Layer 15 of a small transformer language model trained on English Wikipedia (22 layers, counted from 0, width 128).
Take only the direct path to the model's output, skipping the later layers: a vector added to the residual stream pushes a token's score in proportion to its dot product with that token's output vector.

Output vectors of the tokens that the questions are about. A number n stands for n times 0.02.
"ust": 18 23 -38 -8 12 -3 1 -36 46 19 -2 1 -1 42 1 -2 -1 -9 -28 19 -17 -7 17 34 -8 22 -18 -20 27 34 -5 0 54 21 3 -10 -4 -30 -13 -12 20 -38 6 -4 -6 -22 16 -38 33 -32 -1 19 8 26 18 -6 32 -8 11 0 -23 -20 26 -12 44 -2 5 25 24 -23 -49 -31 -24 -3 -12 9 1 -21 -16 0 18 -8 -14 11 12 5 -9 2 12 -8 -28 -11 -46 16 -8 -24 -9 21 -4 3 -31 24 -22 -7 -18 1 4 -28 7 2 -7 -4 18 24 -12 -18 -20 -7 31 -14 -9 36 23 -19 36 -23 22 26
"earcher": -12 43 -55 16 -30 -16 -53 -42 51 39 -16 -26 9 20 15 -7 4 -44 32 -12 -66 -12 3 -3 17 -25 27 -5 30 46 5 -37 21 -13 -16 -23 11 -60 -38 46 47 -31 23 -25 -29 0 17 -24 -30 27 -1 -32 25 -8 -37 26 45 25 16 13 14 27 39 -8 12 3 -32 -59 -38 11 -29 3 31 -22 -2 -25 -2 8 37 41 41 -33 41 -30 -39 4 -2 12 -19 18 22 14 -41 -13 15 8 31 11 -22 61 0 2 -12 14 -15 -15 15 -29 13 2 25 16 -16 4 37 -60 -7 3 6 -29 -31 24 4 28 -6 15 29 20
" Infra": 59 -12 -68 24 15 -25 -2 -30 33 -33 41 -27 -20 31 -3 -7 -13 -10 6 12 -16 -38 -27 -20 -2 -19 -24 26 19 26 8 -37 13 -18 -25 -31 6 -57 11 8 15 10 19 17 -30 -37 7 16 -16 35 -6 -36 27 -17 -11 -43 44 -17 -10 6 8 8 46 -10 19 -10 0 -12 35 14 1 52 25 31 4 -9 19 17 42 -39 45 -18 1 -17 48 25 35 44 -6 -6 11 17 -30 -10 -2 48 35 -26 -24 -18 -5 21 -20 -18 -31 -5 -4 -7 -29 5 -32 -9 17 -11 -8 22 1 24 9 2 0 8 -5 -44 -13 -23 3 13
" ratio": -37 10 -23 -16 5 -61 -72 13 19 25 -19 -8 17 23 -27 -41 -15 17 -16 -5 -18 -8 -41 -9 -19 11 41 -4 15 32 -12 -11 36 -4 -3 7 -26 -22 -30 34 -3 -27 -7 -9 -33 19 1 52 21 12 -2 1 2 -30 -12 -5 27 -46 11 -10 35 -21 3 -17 7 8 -32 -24 -17 35 -47 14 17 -41 0 1 4 23 24 15 31 52 28 -18 -27 0 18 20 5 -19 23 5 -3 -14 -3 48 34 -40 -12 19 22 -14 0 -32 -26 -9 46 -21 1 0 30 29 -28 -14 -12 -4 10 8 27 -6 24 14 13 -14 25 42 18 19
"arez": -7 -21 -7 -11 31 -28 -80 -2 22 34 -69 -2 8 8 38 -16 10 -62 0 19 -41 17 -7 -17 24 -32 -3 46 20 94 -3 -1 40 -19 39 -20 -22 -50 18 0 -5 -5 20 7 -7 -15 -44 -9 -36 0 0 -47 -4 -3 -19 21 17 -47 -18 30 -8 -40 41 -39 36 -28 2 15 49 41 14 68 25 7 19 20 5 2 33 1 -39 -19 15 -38 -1 -18 23 22 3 -6 4 36 13 4 -11 34 13 -4 6 42 -2 -28 19 -2 -9 6 29 0 8 -11 9 7 -48 -27 -2 -24 -53 38 -8 -14 -56 -33 -10 -13 9 10 68 11
"Personal": 20 5 -24 -1 19 -38 -13 -45 -12 -8 38 -30 0 4 -32 -53 -1 -7 17 -45 -26 -33 21 -5 8 -18 -22 -53 30 -14 -10 10 41 8 42 -6 2 -41 -7 -15 -14 9 15 -7 27 -9 7 -10 27 -5 2 13 35 11 20 36 55 6 -25 20 -18 27 29 -13 33 11 12 -22 23 45 -12 36 -5 -9 -52 -24 4 39 -5 -19 21 -34 1 -18 2 21 34 10 15 23 -32 39 -3 8 16 27 53 -28 -18 25 -19 -11 -24 1 -44 14 -9 -17 -15 -10 6 -4 -16 -1 13 -17 5 12 -4 -9 -8 10 -14 -1 -12 -4 37 -15
"ing": -26 -9 25 1 -5 39 -57 2 -10 -21 -11 18 -2 31 13 -3 44 14 -12 18 -32 3 -8 9 -31 6 41 -46 -18 14 -11 -3 13 39 -17 33 38 -5 -19 -10 -15 -19 31 -25 4 15 6 -3 -11 53 2 -4 19 22 1 -20 23 -24 -16 -32 -12 11 -3 11 -4 -31 11 -14 4 9 -14 -49 2 -29 24 -3 6 41 -2 -43 20 -13 -4 12 4 20 14 8 1 6 -28 -37 17 -8 -5 -40 -17 10 34 -18 9 14 -10 11 -7 -5 -29 16 14 -1 -27 -14 20 -6 -10 -2 23 -18 11 10 6 24 10 9 12 2 -6 7
"oon": 40 5 -26 9 11 5 -43 8 15 25 -35 -12 -6 12 -29 -7 3 10 -7 -39 2 16 -23 18 -23 -10 11 26 47 17 -8 12 27 -27 20 5 39 -32 1 -1 11 -5 32 -2 -34 -7 -34 6 27 -31 1 -8 19 -5 22 -13 14 1 -20 -7 -20 -6 8 28 10 -21 -7 6 -9 21 -17 -26 -8 14 17 7 17 -14 -2 -9 1 -8 31 -31 23 -27 -11 47 -8 18 7 27 20 17 -6 8 5 -1 2 15 -34 1 -25 -22 -44 3 0 -42 -4 -38 20 -8 -5 -27 10 0 22 -6 -8 9 -13 -9 21 12 27 -23 57 -11
"ously": 9 11 -52 -10 12 -36 -58 4 51 -26 -2 -6 27 43 -38 19 -1 -12 -32 -42 0 3 10 -35 17 -7 11 1 38 -1 -25 0 53 -25 -4 -3 8 -47 -4 -3 -2 8 50 -8 -14 -66 -36 6 29 30 2 -1 33 -11 -13 62 13 -14 -8 68 -12 -28 35 -11 4 -15 -6 -35 44 41 5 58 16 -33 5 78 -4 46 38 8 -4 11 -15 1 24 -55 12 3 12 38 -48 -27 -30 -24 0 10 32 -52 -4 6 -24 -30 -2 -27 -47 -6 24 -4 -12 -37 16 -16 -18 -6 -31 -9 29 -21 42 6 -11 -12 -2 18 53 24 -28 31
"row": -21 13 -34 -26 45 -16 -30 -3 28 47 10 -13 18 22 10 -3 27 23 14 23 -12 -9 8 -1 -7 4 14 39 24 32 -4 -21 29 -8 -7 -15 -15 -39 -15 -13 -17 -34 20 21 28 -28 -12 -20 32 -37 -2 9 32 34 5 -5 24 -30 19 13 6 10 9 -15 -30 18 -44 -13 -35 27 -12 -32 -9 -27 22 27 33 -33 -29 17 15 7 10 -9 -4 -57 5 -40 -9 -18 39 1 -40 23 23 -17 -4 -26 2 31 -24 -5 8 -29 26 13 -11 -31 -22 20 1 1 2 -9 29 -1 21 -10 -5 8 -5 -8 -2 -10 0 -6 37 16
" Succeeded": 14 -35 -24 11 -16 -10 -75 -10 -19 6 52 -17 16 41 -38 -56 -29 -28 -6 1 -39 53 -11 9 -38 0 5 -36 30 -18 -29 -19 12 13 16 -22 34 -33 8 34 25 -7 25 -15 15 2 -6 0 -8 -30 -1 -9 -18 2 -21 5 -10 -8 9 32 35 -16 18 -42 27 7 -33 -3 10 25 -83 39 26 -1 67 1 14 18 39 15 42 -18 -10 -6 -50 -21 -6 -20 33 17 -46 39 29 16 -24 25 26 -34 -3 24 -9 -23 19 6 21 -5 21 -36 -14 9 -25 19 -33 -11 27 31 42 10 -30 -41 -2 16 41 -16 -7 8 17 63
"iety": -45 31 -61 -42 12 -17 -72 -7 52 31 -61 -19 26 29 -34 -6 6 -5 19 16 -82 12 -7 -15 -2 -16 4 47 33 -1 -27 -8 36 -43 56 1 -11 -50 7 9 20 16 26 -3 12 -20 -40 16 -29 -3 1 -36 32 -9 -11 25 51 21 -21 26 -14 10 41 25 22 43 -7 -23 -5 33 -65 9 -33 -23 -4 59 23 35 -10 20 -2 -28 32 38 23 -25 -10 33 18 -9 -58 3 -14 25 56 44 1 -20 -74 35 2 -16 5 -7 -33 36 12 -46 -31 -1 63 43 14 -42 -30 -18 -42 29 3 -4 -25 -51 41 -24 -2 -34 48 29
"c": 12 -1 13 34 -40 -11 4 -4 -8 5 24 3 -18 -24 -10 17 9 28 6 -27 10 6 1 14 8 15 -24 8 2 5 17 -25 35 17 -11 19 16 -21 25 -9 -2 -23 6 -4 14 27 -1 -10 5 20 1 16 -7 9 15 5 5 10 -29 5 21 21 -18 15 -13 36 31 -19 14 -9 -34 -45 3 -36 -10 -12 1 -5 4 -6 18 -24 -26 16 19 -7 -19 -5 11 -28 14 56 5 -3 1 -35 -14 17 10 -12 12 -7 -4 -7 -12 27 6 -23 24 10 -25 -55 -16 6 7 11 3 -31 -2 -23 0 7 -8 2 -11 18 -27 0
"itive": 0 3 -24 -12 -38 -22 -57 3 -8 -17 13 -26 34 16 -5 6 -5 16 -4 -33 -13 14 9 5 30 -19 28 1 5 22 18 9 53 -24 -6 25 23 -47 -8 27 -2 -3 19 34 -5 7 -21 8 1 43 2 -47 44 -8 -39 15 34 -21 15 11 30 15 51 -17 -21 28 3 -33 6 19 -25 61 -39 -34 17 -20 -7 39 -10 23 -26 -7 -3 -69 -33 32 4 20 28 0 -21 -27 0 34 4 11 19 -32 10 17 -25 -1 -2 -17 -59 -3 20 -10 2 -3 -28 9 -4 -41 -5 -28 -17 27 -2 -24 19 -9 -11 -6 16 35 69 -29
"less": -1 1 -42 27 2 -11 -69 4 26 -25 2 29 14 26 -6 -7 6 -12 -10 -64 10 -24 29 4 -1 9 27 -8 18 46 -17 5 18 12 -18 51 2 -31 1 -2 13 -33 25 -3 -5 14 2 -28 19 23 3 -41 27 43 -19 -16 37 -65 5 37 12 31 -8 -24 -15 -19 6 9 -9 17 -18 -7 -28 -36 20 29 -27 48 -15 -13 -9 -16 22 0 14 -8 10 -18 5 -4 1 -37 37 18 12 9 22 -12 -1 43 -6 1 30 -25 -3 33 26 15 11 -32 -25 -6 -30 -29 11 -14 17 -2 13 8 -32 -14 -5 -4 35 -13 -36 -22
"vement": -23 19 -57 -9 -10 -17 -54 -46 14 -15 0 -2 38 -3 -23 -26 32 -32 -18 -38 -19 13 -17 19 -37 22 0 37 -21 65 18 -42 28 14 28 9 -14 -57 9 4 -9 18 33 10 5 -17 -18 -8 -32 13 0 -22 -12 29 -24 56 8 -21 28 12 27 16 -23 -24 9 21 -31 -13 -12 -10 -27 61 39 -24 9 12 25 11 5 13 4 -11 47 -15 4 25 -17 6 -3 18 22 -7 0 3 14 20 35 -7 -15 17 12 16 -33 -32 -23 64 45 -37 -24 10 29 0 -14 -50 21 -36 -32 -36 13 -13 -44 13 34 -4 -15 15 58 -2
" than": -49 42 -5 4 -16 9 -33 -16 25 43 17 -2 2 -17 -4 5 6 14 -20 8 -7 5 -12 -33 -27 30 32 7 32 67 -50 6 -20 40 -2 -8 -4 -16 46 25 -58 40 -3 9 4 -8 -2 40 -60 4 2 9 12 -6 -16 -5 25 -28 23 15 -6 14 44 15 -1 11 -34 -45 6 -5 -9 39 -5 -23 3 49 19 31 -30 -1 23 -16 3 21 33 42 16 -10 -35 -16 -42 -9 3 18 -26 26 17 -39 -1 2 -2 -36 -39 -40 8 0 -26 14 -23 -37 42 -16 7 -28 -6 -29 4 20 9 28 -48 -19 -5 -4 16 11 -44 41
" al.": -10 -2 -14 -39 -13 -18 -13 -15 7 4 -22 -2 17 14 -9 16 -24 -36 21 -15 -57 -6 -18 1 -35 -56 -5 -13 69 50 15 -64 19 0 38 -5 -10 -44 22 40 -7 -7 26 -19 -2 -10 -10 39 37 -18 -1 -17 43 -3 -32 -22 25 -27 7 21 6 37 20 -9 38 12 12 -38 11 16 -14 72 20 -11 -40 31 1 6 42 15 30 -14 -31 -3 -34 -31 60 5 22 -16 44 34 -31 -20 48 54 3 -72 -26 4 17 24 7 -35 -41 -16 53 -10 11 -4 5 80 -50 -35 39 -39 -13 -29 -5 -47 -14 -36 22 21 0 -40 16 53
"ous": -11 -12 -59 21 22 1 -41 2 16 -5 6 -14 16 32 -5 9 15 -13 -23 -39 37 2 3 18 12 2 19 5 1 10 33 -15 21 -32 -3 2 23 -37 -13 -3 -21 -25 35 -15 -17 -28 -8 33 38 29 0 3 42 14 9 59 31 -5 3 30 -7 -23 10 -3 -5 -11 -5 -8 16 25 -3 -27 -13 -30 15 34 -1 46 -16 10 38 -7 -17 0 16 -46 -19 -13 15 23 -26 -15 -24 -11 -1 4 -3 -10 -5 -8 26 -29 -21 29 -49 -5 -8 26 -11 -6 15 -47 4 -22 -17 11 39 -38 17 13 -24 -35 0 -6 30 0 -10 14
"ics.": 10 47 -5 9 -13 -14 -36 -36 -1 14 -38 -11 23 18 8 -53 4 25 -15 -16 -33 1 -48 -12 -7 17 56 22 61 4 -31 -16 90 10 -14 -23 22 -47 -37 42 4 27 27 46 19 17 16 45 -44 -64 -3 -16 -9 45 -10 14 -31 -21 -8 7 -17 -15 57 -15 21 40 8 -20 38 -16 -22 -2 33 -54 1 26 3 29 19 22 8 -2 -13 -20 -18 22 8 6 22 -5 8 -17 17 -17 -26 27 15 -44 -12 14 -55 5 13 -11 -62 19 34 -11 1 -25 15 -9 -7 -31 9 -22 3 -28 7 -5 2 6 42 -23 12 -76 23 26
"imate": -32 -16 -21 5 3 -34 -79 -3 41 23 -1 -26 44 30 0 -32 -5 0 38 -29 -15 -4 14 -29 -41 -10 -3 12 -3 56 -55 -25 -14 -10 -8 -14 -1 -43 17 17 -27 -25 7 29 22 -17 6 -29 22 -4 -1 8 -18 14 -22 -45 -2 12 25 22 -7 2 33 -31 24 57 0 2 38 43 -41 17 25 -35 -3 -34 18 11 32 23 37 34 -5 15 -5 -13 15 11 -8 -30 -19 6 -4 30 8 15 18 24 -16 7 -18 -19 -5 -40 -37 -19 0 42 -15 -38 28 46 9 -30 -6 -7 -24 26 -7 17 6 -15 47 -3 29 -45 41 22
" =": 21 -12 -20 22 10 -15 7 23 -16 12 9 18 46 -3 9 -16 14 -37 16 39 16 13 4 -21 13 16 43 -36 -22 23 -43 -7 -13 10 33 46 -10 -18 -2 41 -16 -41 16 9 2 -21 -21 5 35 2 0 -50 -9 -4 17 25 5 8 -21 13 -13 -53 -6 9 -39 3 29 13 -22 41 30 27 15 25 26 -21 -24 -15 -36 23 34 6 -40 -31 4 20 26 5 -4 -6 50 -8 -37 -20 -11 -10 2 -22 -3 -7 2 -21 -4 19 -17 1 -16 -30 -33 15 -3 2 29 -36 14 31 4 -11 -70 2 18 -17 29 -9 -22 -12 2 1
" were": -9 24 -32 2 -29 20 -9 5 49 6 2 13 14 -25 -10 19 1 20 2 -13 36 14 10 -9 -30 -3 -3 -7 16 42 -30 -26 -4 39 -16 19 -50 12 -10 0 8 42 -12 12 -1 11 -9 20 2 -11 1 -10 -36 -8 10 16 15 5 -29 12 -9 -31 12 -4 -8 31 -25 -5 27 0 -12 10 21 32 -19 -33 21 -1 -12 -26 23 -8 7 -19 -9 -1 21 4 22 39 10 -25 -19 -21 20 -27 -3 -43 21 -7 41 20 19 -12 9 -22 9 -25 22 -11 7 -26 -32 33 -33 -11 -4 -4 9 -11 -19 -19 -17 -15 35 3 18 -4
"iversity": -12 54 -4 -40 21 -24 -19 -10 23 18 4 -7 15 11 -49 -31 3 -42 20 -10 -61 1 -25 -41 -38 1 55 49 15 18 -8 -27 24 33 29 -21 2 -56 19 1 10 -29 36 -3 -13 -32 27 -23 -8 41 -1 -19 20 22 -34 -11 10 -13 -25 32 5 25 27 -12 52 25 15 -82 1 54 -27 43 -19 4 27 -6 0 23 7 -1 48 -1 28 -18 -38 3 22 -19 10 -14 0 14 26 22 65 31 6 9 2 23 -34 -9 -25 -17 -16 -2 -16 -38 -3 -24 -11 44 -1 -42 -22 -3 -35 10 7 26 -14 -47 14 -8 -4 -27 39 3
"mentary": -2 -13 -37 -14 -20 14 -47 -48 -27 26 -6 -40 38 43 -17 7 16 10 11 24 -65 -15 -10 -31 -27 27 5 11 7 28 8 0 9 32 26 13 -1 -40 -30 -6 -21 34 28 -4 34 -18 10 7 2 2 1 -50 12 30 -26 7 33 -34 9 10 14 -8 44 -24 -19 7 -6 -58 -17 5 0 17 47 -61 18 64 9 16 27 14 21 10 0 -32 -39 13 3 -45 17 14 -13 51 -9 61 18 3 34 2 12 14 -1 -8 -30 4 -26 25 1 -20 22 -21 12 16 -32 -15 24 -58 -20 -46 -22 -33 -29 19 8 11 -15 16 68 -3
"ers)": 42 -21 25 7 5 -34 -43 -10 10 51 2 -44 15 -13 29 8 32 -19 11 21 -16 41 -58 -1 -14 8 33 -2 37 80 -10 26 48 24 -18 -31 -41 -41 -27 2 32 31 45 -7 26 4 -42 35 -15 -31 -4 -74 -10 2 -41 19 2 -12 -24 8 -20 -18 42 -13 36 -44 -40 -2 13 -31 -76 18 17 -10 6 66 21 -4 20 -12 47 17 -24 -14 -3 44 20 14 33 -49 8 -32 0 4 1 27 30 -32 -5 -19 7 29 -24 6 -43 -17 36 -10 -10 -12 -37 -5 0 0 -9 -57 8 22 -1 -30 -29 29 38 7 -4 -26 59 -11
" indicates": -28 -3 -26 -7 0 -6 -17 -28 10 33 14 6 16 -8 -9 -53 -26 14 -41 -37 -17 7 -30 -18 -17 -26 30 -14 30 37 -46 0 33 20 -10 17 -30 -11 -9 41 9 -37 3 1 -12 6 24 13 -2 -4 2 -21 31 12 1 -15 38 7 -19 52 7 6 32 -25 -19 -7 -13 -8 14 -8 -19 22 13 7 59 -5 -21 -2 -19 19 46 14 -7 12 -19 13 19 19 33 28 34 0 -15 -37 7 17 7 -28 -25 -3 23 -9 -27 -21 -4 -37 -31 -38 21 15 44 4 7 -32 8 -1 21 -4 12 1 -3 -30 -6 23 13 -3 24 -1

Each question shows what one neuron of this layer's MLP adds at an activation of 1. A number n stands for n times 0.0052.

n295: 1 -13 7 -11 7 -26 9 7 -2 -11 -8 -10 3 -1 -14 -26 9 8 6 -10 0 11 -7 2 25 -14 0 1 27 11 11 4 22 11 7 3 11 0 -6 0 0 -2 -35 -10 -2 -18 3 1 11 -1 54 -4 3 -2 14 -5 28 6 -4 -12 1 -7 4 -11 -25 -2 -1 10 6 5 -27 3 3 -12 -14 -8 1 13 -17 -2 9 1 -5 7 12 -1 3 -8 0 22 0 2 1 11 5 30 -6 -18 -7 4 8 -6 15 -3 -14 2 -22 -10 14 17 -2 -25 8 -5 -2 8 5 -19 7 4 -8 11 -4 -9 -4 -3 -4 -6
Which of these tokens does it push up most? "Personal"

n265: -6 25 -20 -16 -15 5 18 8 -1 31 12 18 0 -6 12 -30 -5 22 -22 3 2 4 0 -4 22 7 9 -13 -10 9 -11 -21 0 1 0 16 -8 34 -22 11 11 14 -9 1 -2 11 4 -9 3 -17 21 -4 -7 18 2 -7 -6 2 5 -1 -17 11 -1 -10 -16 2 -1 -5 12 -11 -13 2 9 7 10 -7 0 25 -17 -8 -2 19 -12 19 -7 27 -17 11 -16 9 -1 -5 7 12 -17 -19 -7 0 -14 4 -16 24 6 -9 -14 -34 -22 -12 -4 4 -17 -6 24 21 -2 -4 7 -11 5 19 8 1 0 16 5 -21 16 -29
Which of these tokens does it push up most? " indicates"

n280: 11 12 6 0 -19 -16 15 13 -4 -15 14 4 -14 8 -4 23 4 6 -20 7 -11 8 -13 0 17 -5 12 28 -11 10 2 -10 29 1 -7 7 5 15 3 8 -1 -21 -17 6 -4 -6 13 -10 10 -1 27 9 4 -22 -4 -13 6 -4 -1 -3 -11 -27 -15 4 -9 4 1 -2 17 -28 8 -11 -10 -9 -1 1 -19 8 -4 -21 -18 -3 -18 4 -5 -8 -20 -4 -20 22 7 -10 10 -11 14 6 2 29 12 14 -3 12 3 -15 -2 -6 15 6 4 21 -11 -17 -11 7 11 12 1 -6 16 -12 4 17 16 -13 -6 0 4 -11
Which of these tokens does it push up most? "c"

n500: 9 7 -11 -17 35 5 10 20 26 3 -19 11 -13 24 27 6 -8 -4 30 29 -11 -6 -10 22 6 -38 -2 -8 12 29 28 2 -2 -16 -18 32 6 1 -13 16 33 -1 28 8 -49 -7 -26 -29 -24 -8 -15 -18 -10 6 -32 -44 -6 4 14 24 -3 2 -32 17 -23 -10 17 -18 -1 -12 30 8 -23 -10 -27 3 20 -5 -29 2 38 11 3 12 -2 13 19 -10 -6 16 -9 -2 3 -2 7 13 -21 8 -26 42 -23 11 -18 -17 -8 5 1 -10 -46 -11 4 9 22 -5 8 1 17 13 2 -9 6 20 -11 14 -18 -2 -27 -2
Which two tokens does it push up most, strongest first? "earcher", " Infra"

n444: -15 -14 -15 21 11 9 6 4 4 10 2 -5 -12 12 21 -2 -13 -4 7 6 -31 21 -20 2 1 12 26 4 36 -12 8 27 -11 -8 -2 -2 11 4 -1 15 7 -8 -46 9 -8 28 12 8 -10 -11 51 0 -8 -3 17 -14 -14 8 -24 7 7 2 33 -4 0 17 12 43 6 4 -21 19 -5 15 10 4 -2 -23 -4 -11 5 -17 -20 0 4 -23 -16 -22 3 -29 0 -3 -3 8 -9 -14 4 -22 1 0 -9 -29 7 -16 -13 21 4 10 -3 21 0 -4 9 -34 -15 0 1 -16 0 9 1 11 14 -39 -5 -4 -7 0
Which three tokens does it push up most, strongest first? "ics.", " Succeeded", "iety"

n453: 1 -11 -3 9 -7 13 23 0 -14 -3 -6 -5 1 -17 3 -18 -8 -22 -6 0 -5 -3 -5 -15 30 11 0 -9 15 30 0 -2 1 -3 -16 9 17 24 -14 7 9 22 -8 -3 5 -7 7 9 -14 -18 -10 15 11 -6 -2 14 7 20 4 -5 12 18 -10 -38 -12 -9 14 -11 4 -12 -14 21 -3 -1 -3 -5 10 13 15 -17 -8 8 16 13 -6 16 -6 -1 8 7 -9 -25 -5 -23 -12 5 -16 -1 -21 1 13 11 8 -5 1 -13 22 5 13 1 2 16 10 15 1 -19 11 6 -27 -12 -5 7 -19 -5 14 5 -15 -23
Pushed down most: "row"

n258: -5 0 28 -6 1 -3 1 -6 -1 6 34 -6 10 -7 -18 -2 12 -26 -14 16 -15 -13 1 -9 -13 -5 19 -2 -5 -26 -9 18 -26 -16 -12 18 7 -22 -21 -7 4 -21 1 -14 -8 5 -4 8 15 8 6 -7 -4 0 -15 -7 -12 -14 -18 -1 3 -7 -25 2 3 19 -4 -8 19 8 10 10 17 6 34 23 -6 18 -2 -1 11 -13 -6 2 -7 -8 5 -14 4 15 -12 -3 16 14 15 11 -20 20 1 -10 -14 17 3 22 4 -4 0 22 19 -11 8 3 -16 -9 -4 10 -4 20 5 15 1 -3 10 4 -16 -16 -4 -2
Which of these tokens does it push up most? "iversity"

n389: 5 5 7 5 -8 -21 -8 -15 1 -25 -22 30 7 -4 1 2 -1 2 14 -4 8 -18 -30 23 20 6 29 12 -12 3 15 -1 -22 17 9 -6 -11 9 -6 -5 2 11 -3 16 5 2 -24 -2 -3 11 -34 2 8 -8 -5 1 12 19 5 -16 18 -8 -2 3 7 -5 -15 3 -9 4 14 23 12 8 34 -7 -2 2 -17 -7 13 -5 -4 -6 4 6 15 1 13 -15 -12 5 6 -7 -3 20 10 -2 -25 -2 -16 2 -18 5 -2 10 4 5 -31 -17 18 4 12 -8 -6 -6 12 2 7 -15 -7 14 0 -9 -8 -1 -13 -28
Which two tokens does it push up most, strongest first? "vement", " Infra"

n110: -10 13 19 31 8 -17 4 26 26 -5 -12 -19 -2 8 -8 14 -17 -26 -10 -7 -12 -14 -15 -13 31 13 -26 17 35 -25 -6 11 -9 -7 16 21 -11 -10 0 26 -11 5 1 -11 -13 22 2 21 3 0 -24 15 -3 -11 21 18 -9 35 0 -11 -13 15 4 -21 25 4 -3 -19 -14 6 1 25 27 26 6 -15 6 -22 -25 2 -5 -25 -6 26 22 11 21 -16 -1 29 -34 -27 -13 -19 -26 6 0 -16 -1 -4 -15 -16 -24 -7 -1 -9 4 -4 9 4 7 19 4 0 5 -11 -5 -7 17 -22 -21 10 -11 -18 17 4 -4 4
Which two tokens does it push up most, strongest first? "ously", " than"

n237: 13 -1 24 -7 8 13 -18 11 -18 -15 -28 0 23 5 18 20 -12 11 -13 -10 -4 16 22 -4 4 -6 -6 4 13 8 13 17 -16 -28 17 -6 -3 -25 -1 9 -17 12 22 -4 -19 -14 -8 2 6 -7 -51 21 6 8 12 20 26 19 -8 -11 13 9 14 30 3 2 8 7 6 7 -17 -10 18 -4 0 -15 5 -8 23 -23 9 -17 -4 -17 -21 -17 0 -6 -2 -19 10 -24 12 -7 -16 -31 29 -2 -8 -6 -16 11 4 45 9 -4 -4 0 -24 -25 -4 4 2 -8 18 -5 1 -17 12 4 -15 -15 -13 4 6 -2 10 15
Pushed down most: " indicates"

n479: -12 17 1 -8 25 -14 -21 -17 0 6 13 -7 -9 -5 -11 4 -18 -6 14 16 13 15 9 -14 -8 -9 -7 -5 -7 -8 22 16 -4 -12 7 4 -1 -2 -3 2 2 -12 -18 17 -21 3 8 14 -8 1 21 -9 16 -16 2 -11 -13 -19 -21 2 6 6 -2 0 -1 2 7 -2 6 14 -1 20 6 5 -6 5 -11 -3 -8 -10 -13 20 -32 -1 11 -7 8 -3 20 -3 16 -18 -15 -19 11 -24 11 -8 -11 24 -4 6 -17 8 -5 -5 14 14 12 -9 -12 14 2 8 -2 20 2 18 -6 4 -11 -10 16 5 10 -8 -1 9
Which of these tokens does it push up most? " al."

n354: -21 -4 -4 12 -6 -6 2 -13 12 -16 15 -3 27 -4 -22 -9 -6 -19 -30 28 -19 6 10 -16 -7 6 -2 3 23 6 -19 28 -1 -6 2 3 9 18 4 6 -13 1 33 -7 5 5 26 24 -17 3 -8 19 -1 5 23 -12 -9 3 -18 17 -5 21 -9 0 -4 -27 10 -12 7 9 -12 6 31 8 11 -18 -17 -26 -3 13 4 2 -3 -14 24 -16 19 0 -2 10 -7 2 14 -14 6 -16 13 -3 -12 -19 9 9 -1 10 11 0 13 -9 10 10 -3 20 -17 19 -29 0 -23 -23 0 14 -28 7 -6 -5 -11 -1 23 -6
Which of these tokens does it push up most? " indicates"

n414: -2 -3 -18 15 -17 -9 6 13 -11 -8 10 -10 -4 -9 5 -7 7 18 8 1 -7 11 2 10 20 20 8 -5 24 -9 -4 30 32 -8 -19 -9 -6 -12 -4 10 -4 3 -18 -6 4 14 -1 11 7 -21 42 18 -14 4 4 -8 11 -6 -16 13 -8 1 27 -7 -3 2 11 16 -1 -6 -4 10 -2 -3 -10 -1 -9 0 9 4 -12 -14 -19 13 -8 3 -33 8 -9 -14 20 -15 20 -8 2 -3 -16 -19 15 5 -2 -6 15 -2 -5 -14 4 5 3 5 -7 7 -4 -7 4 6 -15 -3 -9 13 11 -12 -2 -2 -16 7 -26 -1
Which of these tokens does it push up most? "ics."

n13: 7 -11 5 -11 14 -4 -12 -29 16 12 8 7 -10 -9 22 16 -15 12 -14 17 36 -10 -5 -3 12 0 -22 0 4 11 5 -1 9 -7 -4 8 -5 -7 -3 1 -19 -5 -8 11 14 -13 5 8 -18 -3 -20 8 18 -18 -4 3 -3 1 -3 5 11 19 -12 13 9 1 18 -10 5 0 4 9 5 7 6 -22 4 -14 0 -8 1 -6 19 -16 16 -9 -11 -1 7 -12 -6 -2 -3 12 -23 -6 2 4 -9 6 3 -23 -23 14 5 -5 -5 11 -12 4 -11 -4 -6 3 6 4 20 28 -11 11 -9 -26 -11 5 6 8 -1 -4
Pushed down most: "ics."

n298: -33 31 -16 -17 -21 -28 1 -30 43 3 4 -8 2 -9 -11 -23 5 -4 -47 0 -14 -3 10 -31 29 5 -3 21 28 -4 -7 -15 -15 20 6 17 8 -10 39 -15 7 -8 11 8 -18 -4 -6 -26 -20 1 -13 -12 10 -1 7 13 -19 -5 -36 13 -23 10 -4 -14 4 7 17 18 4 -9 -5 15 -10 6 -1 18 22 10 -7 -5 5 -2 20 -20 -6 -2 13 7 -7 28 -11 37 1 12 15 -25 -1 -5 21 -28 7 -15 23 25 -10 36 5 -31 -1 -2 15 -2 7 -18 -17 12 13 3 2 1 -11 -34 16 10 -10 -10 55 26
Which two tokens does it push up most, strongest first? "iety", "iversity"

n21: 24 -1 -6 -19 -4 -1 -22 -2 33 11 19 38 28 -17 -17 22 -12 -7 -15 -17 -10 23 15 8 -13 18 2 -20 4 -24 16 17 26 -19 12 -32 -26 -20 -26 -12 -13 -5 41 -11 -7 1 -7 -7 8 -8 -10 1 -9 26 -2 -19 7 -20 21 -27 -8 30 15 7 -18 0 -14 17 17 -10 -4 -24 -9 -23 21 -4 9 10 -3 -14 17 -14 2 -16 -4 9 2 -9 29 -1 3 33 13 17 7 -22 25 12 37 17 -19 -28 -3 3 -11 1 15 15 7 15 17 -1 -16 -21 5 -12 -17 -43 24 -22 -8 -3 -5 14 2 -31 51 7
Which of these tokens does it push up most? "mentary"

n288: 19 -4 3 1 0 -3 3 7 0 -3 7 -4 -8 -19 -16 9 -17 17 -11 -4 7 19 2 13 -4 14 -7 -22 -13 -11 -13 1 1 -9 3 12 13 17 15 7 -5 -10 5 -2 15 2 -2 0 24 -2 21 1 1 -2 6 3 5 6 0 1 16 3 -7 -1 -7 4 -6 -2 -8 6 -2 -12 12 -10 2 1 -9 -6 21 -20 7 -5 -17 0 18 -14 12 10 2 13 20 4 3 7 -1 11 -25 1 -9 -6 -10 12 -23 18 -13 -1 12 -18 -8 2 17 -6 -16 -3 -6 8 -4 11 -1 -2 -10 2 -42 -3 -11 6 11 10
Which of these tokens does it push up most? "c"